Layer 4 of a small transformer language model trained on English Wikipedia (8 layers, counted from 0, width 128).
A neuron's activation on a vector x is ReLU(weights . x + bias), where the dot is the dot product.

Input weights of the MLP neurons that the questions are about. A number n stands for (n - 500) times 0.00079.
n33 (bias -0.129): 836 325 579 393 293 446 712 492 569 472 537 592 415 297 508 468 496 524 479 131 634 404 360 593 624 450 463 492 618 480 189 611 151 409 483 660 669 584 628 402 517 408 524 310 387 524 326 372 590 581 484 520 579 447 126 264 488 418 861 655 589 684 479 508 429 425 532 626 634 561 329 289 496 425 524 442 371 566 512 412 602 675 604 598 363 488 447 722 284 455 717 471 339 370 545 508 596 621 580 516 471 279 413 410 531 500 424 420 436 508 355 354 583 333 575 611 425 771 639 504 608 575 461 316 431 237 504 790
n47 (bias -0.071): 488 517 500 417 803 508 598 282 492 480 414 579 455 387 596 440 433 589 692 332 374 528 526 585 334 471 455 756 557 315 670 545 191 567 572 22 611 564 546 479 483 653 571 541 500 618 433 351 739 346 623 568 417 554 442 399 590 455 658 328 749 496 587 564 613 508 771 445 876 820 557 546 368 781 560 433 504 455 538 638 413 484 539 372 569 714 562 444 500 372 536 462 370 705 298 678 584 702 392 335 336 641 421 500 402 520 356 474 628 520 612 412 496 374 384 768 677 309 276 598 504 460 592 463 537 382 240 512
n67 (bias 0.019): 517 493 446 483 483 537 517 652 494 433 483 332 570 472 511 385 359 517 528 494 475 355 379 730 477 311 609 406 478 539 619 475 303 466 425 362 551 543 593 576 437 505 578 483 420 495 543 421 506 470 416 522 687 399 486 604 550 534 636 600 486 408 642 451 571 520 484 399 453 478 480 523 551 551 495 497 494 447 459 423 454 525 445 419 456 497 307 549 531 376 648 437 403 467 553 580 298 575 250 663 471 407 273 468 379 516 538 491 454 386 500 549 819 423 409 508 493 519 535 478 480 321 598 506 419 296 564 481
n143 (bias -0.107): 360 449 551 525 464 449 311 547 532 617 400 536 436 413 296 619 606 461 784 551 397 570 387 524 659 463 644 599 664 547 592 810 428 573 412 536 607 518 471 568 401 704 293 511 478 562 555 518 486 465 332 493 645 511 486 465 450 590 576 668 674 518 460 503 471 504 451 489 486 543 443 417 680 427 462 173 278 583 607 398 493 593 503 457 658 539 758 372 604 565 503 716 571 636 576 762 570 573 378 371 504 549 250 425 332 503 535 682 537 226 609 467 627 390 681 370 415 649 434 254 330 646 454 435 475 297 608 552
n326 (bias -0.112): 414 437 584 316 737 312 400 193 207 457 422 428 444 424 462 442 681 352 553 611 463 405 510 542 666 618 612 588 544 418 640 537 414 360 515 321 493 492 534 493 401 529 658 482 549 393 619 429 650 379 347 445 707 541 676 595 459 582 421 481 467 580 519 554 740 594 580 504 507 623 463 568 748 414 384 443 367 369 520 595 514 455 486 156 582 745 176 550 552 657 834 203 441 663 365 669 402 630 250 437 553 544 579 555 414 391 478 411 523 352 492 561 519 428 557 537 480 412 538 374 391 565 536 672 385 332 361 500
n363 (bias -0.032): 575 426 725 397 582 291 507 337 449 405 653 573 568 452 586 391 468 540 479 420 688 517 393 542 476 469 299 409 362 643 383 391 415 366 500 507 438 402 339 303 365 570 444 315 413 529 510 637 671 410 334 580 438 497 606 507 446 673 455 635 527 785 387 510 410 672 352 605 507 592 486 473 668 562 570 369 386 435 562 569 340 520 538 571 293 560 663 451 517 445 507 545 507 371 384 597 675 517 394 531 503 467 562 785 513 444 500 359 525 658 394 822 603 438 593 613 417 534 681 534 435 526 561 507 202 490 465 728
n493 (bias -0.055): 523 399 344 365 577 483 470 460 265 468 383 564 616 601 442 464 367 500 398 432 457 438 443 522 392 537 453 385 689 453 562 570 363 284 366 600 542 235 426 680 629 510 404 421 558 231 522 416 477 493 570 673 480 624 312 477 447 507 371 679 269 486 615 578 235 449 438 654 434 607 444 385 628 603 403 517 575 580 556 524 436 663 513 353 444 464 467 481 553 406 667 473 464 583 513 641 549 715 448 346 462 513 503 381 704 438 360 348 321 411 493 439 581 398 574 302 716 589 500 384 419 568 305 420 606 401 597 519

Each question shows a token from some text and the vector x that enters the MLP there. A number n stands for (n - 500) times 0.016.

"ie": 454 477 406 431 501 519 547 558 547 469 541 433 609 474 393 477 575 580 570 508 591 569 506 563 458 418 531 534 566 526 477 496 459 589 397 480 458 544 510 593 459 568 389 531 315 424 447 380 476 440 477 497 578 453 545 470 536 495 461 459 514 504 486 328 536 484 489 517 398 319 646 615 610 656 442 542 535 440 165 451 467 388 380 490 485 379 471 547 595 553 559 556 510 447 501 402 413 477 565 641 481 447 478 409 568 474 632 532 600 520 461 505 506 540 553 514 529 505 488 520 480 472 768 558 533 507 554 386
The most active neuron and its activation: n67, at about 2.6

", B": 425 550 382 595 547 565 477 439 455 552 511 476 506 537 482 521 515 520 598 464 567 547 656 214 522 547 463 304 474 580 436 466 466 482 613 548 459 571 535 514 559 541 471 464 444 534 546 445 585 553 529 518 483 551 558 415 463 538 468 497 433 435 549 368 397 516 497 394 434 403 581 452 487 499 520 521 499 515 121 530 467 500 569 491 633 315 510 472 547 458 475 544 550 464 595 403 509 531 669 456 489 541 484 490 428 523 485 427 524 456 467 529 469 465 514 453 537 477 548 414 449 440 441 441 580 482 475 419
The neuron with the highest activation: n493

"014": 570 539 376 564 441 557 495 549 557 649 484 516 517 525 401 458 507 360 430 576 569 565 598 444 447 437 421 446 459 418 570 502 498 490 500 500 483 513 475 437 500 577 402 561 553 468 556 467 481 514 591 582 465 560 569 537 558 459 345 561 414 406 455 248 431 474 415 572 472 478 526 508 507 459 462 564 483 500 131 582 462 570 544 433 446 453 522 484 623 524 506 526 587 524 538 519 515 483 556 481 482 496 552 473 424 552 626 525 441 541 576 487 555 589 549 462 538 553 413 543 525 391 457 552 512 502 540 313
The neuron with the highest activation: n493

"rizona": 466 513 602 609 509 384 503 454 619 500 613 445 520 458 455 556 577 589 343 481 557 547 686 460 484 442 563 359 431 517 467 484 557 543 433 490 446 544 534 482 555 513 519 555 328 531 483 610 411 473 547 523 423 551 586 529 562 510 431 493 449 595 403 280 635 528 392 439 384 445 536 598 526 518 504 465 373 449 145 415 415 525 507 567 496 528 517 425 585 530 456 491 534 512 613 439 581 422 502 540 538 563 575 397 488 497 585 525 491 578 519 449 518 642 452 502 529 352 564 421 478 500 611 510 488 538 552 447
The neuron with the highest activation: n363

" their": 506 489 497 404 528 591 493 401 525 526 498 432 460 640 528 538 573 453 546 520 512 591 578 397 546 446 515 455 592 471 476 507 425 549 495 478 525 412 609 497 476 495 475 512 458 540 520 448 565 492 450 488 597 524 527 485 512 554 526 462 498 520 482 78 561 496 459 452 535 568 494 654 476 549 550 414 504 560 147 494 576 439 342 490 495 461 495 534 428 496 474 492 495 475 595 505 473 445 622 444 505 531 475 515 548 647 580 481 559 606 543 516 447 490 456 557 541 489 545 512 541 419 457 519 444 456 456 285
Which two neurons fire most, strongest first? n47, n67

"et": 415 491 472 463 523 558 458 568 442 537 548 433 448 499 481 507 493 457 595 513 486 486 453 510 527 442 591 508 348 509 467 588 620 494 451 565 494 521 497 596 484 516 468 648 399 548 513 580 543 459 480 520 450 517 503 449 494 425 450 434 511 480 428 407 528 512 542 454 458 412 480 706 463 509 580 606 489 385 91 548 459 351 468 471 449 558 416 563 509 519 418 542 545 588 538 351 480 463 518 560 465 495 432 451 544 493 600 528 493 658 529 467 480 482 500 511 533 473 607 495 506 576 630 468 555 509 562 350
The most active neuron and its activation: n67, at about 0.19

"ant": 487 419 373 457 423 504 537 532 496 463 595 342 481 514 512 502 560 543 516 538 545 512 570 531 461 461 541 484 467 483 520 477 587 460 431 529 446 528 468 476 607 558 263 617 315 524 485 582 482 507 453 523 460 612 523 423 486 479 493 483 401 502 493 346 472 523 570 424 509 445 601 677 507 522 467 498 552 483 119 392 465 349 389 511 453 577 527 501 467 483 492 503 535 592 517 487 518 474 526 524 403 503 472 441 457 475 660 544 550 639 521 461 494 533 448 475 529 404 578 498 551 554 644 547 560 521 534 353
The neuron with the highest activation: n67

"de": 520 459 385 406 432 559 561 516 542 718 496 446 528 439 492 457 493 486 482 580 568 638 590 489 496 515 461 518 431 496 506 548 505 545 492 585 488 481 513 555 488 521 427 714 435 460 478 448 532 447 504 452 538 411 459 584 546 445 432 554 361 433 452 408 519 546 500 452 487 437 461 624 518 530 509 515 524 359 154 495 506 512 364 504 543 489 467 514 584 550 434 426 534 471 391 407 390 583 390 596 470 537 477 420 561 454 678 511 564 457 449 402 550 664 589 490 531 451 463 450 562 538 719 524 553 564 588 363
The neuron with the highest activation: n67

"ure": 503 478 437 478 451 485 591 530 461 553 523 307 516 487 555 507 504 541 537 600 423 611 517 469 445 403 445 488 430 531 450 503 605 531 475 490 515 576 593 540 489 418 371 403 435 503 465 388 462 506 489 481 525 511 547 567 480 565 527 470 443 478 515 203 537 535 436 469 486 427 539 727 549 596 430 553 464 465 132 465 487 364 422 496 448 458 494 505 430 511 539 532 444 530 597 503 456 535 574 584 475 503 414 487 587 506 542 469 468 556 522 440 484 536 459 462 535 349 514 531 498 472 764 504 496 521 523 407
The neuron with the highest activation: n67

"el": 473 484 394 400 409 636 451 533 487 626 505 456 582 493 507 474 458 516 590 583 405 518 582 466 511 505 458 592 462 551 532 548 610 471 460 526 532 491 474 637 624 425 419 736 365 466 493 487 535 498 537 517 528 491 576 540 474 508 551 443 500 387 407 385 514 511 416 474 493 391 518 772 514 559 540 511 455 399 130 530 457 392 467 468 544 482 442 516 615 477 489 573 547 471 539 373 442 424 439 514 481 632 450 438 484 458 644 500 589 565 474 464 442 500 522 499 532 504 449 450 534 486 644 535 446 486 538 438
The neuron with the highest activation: n67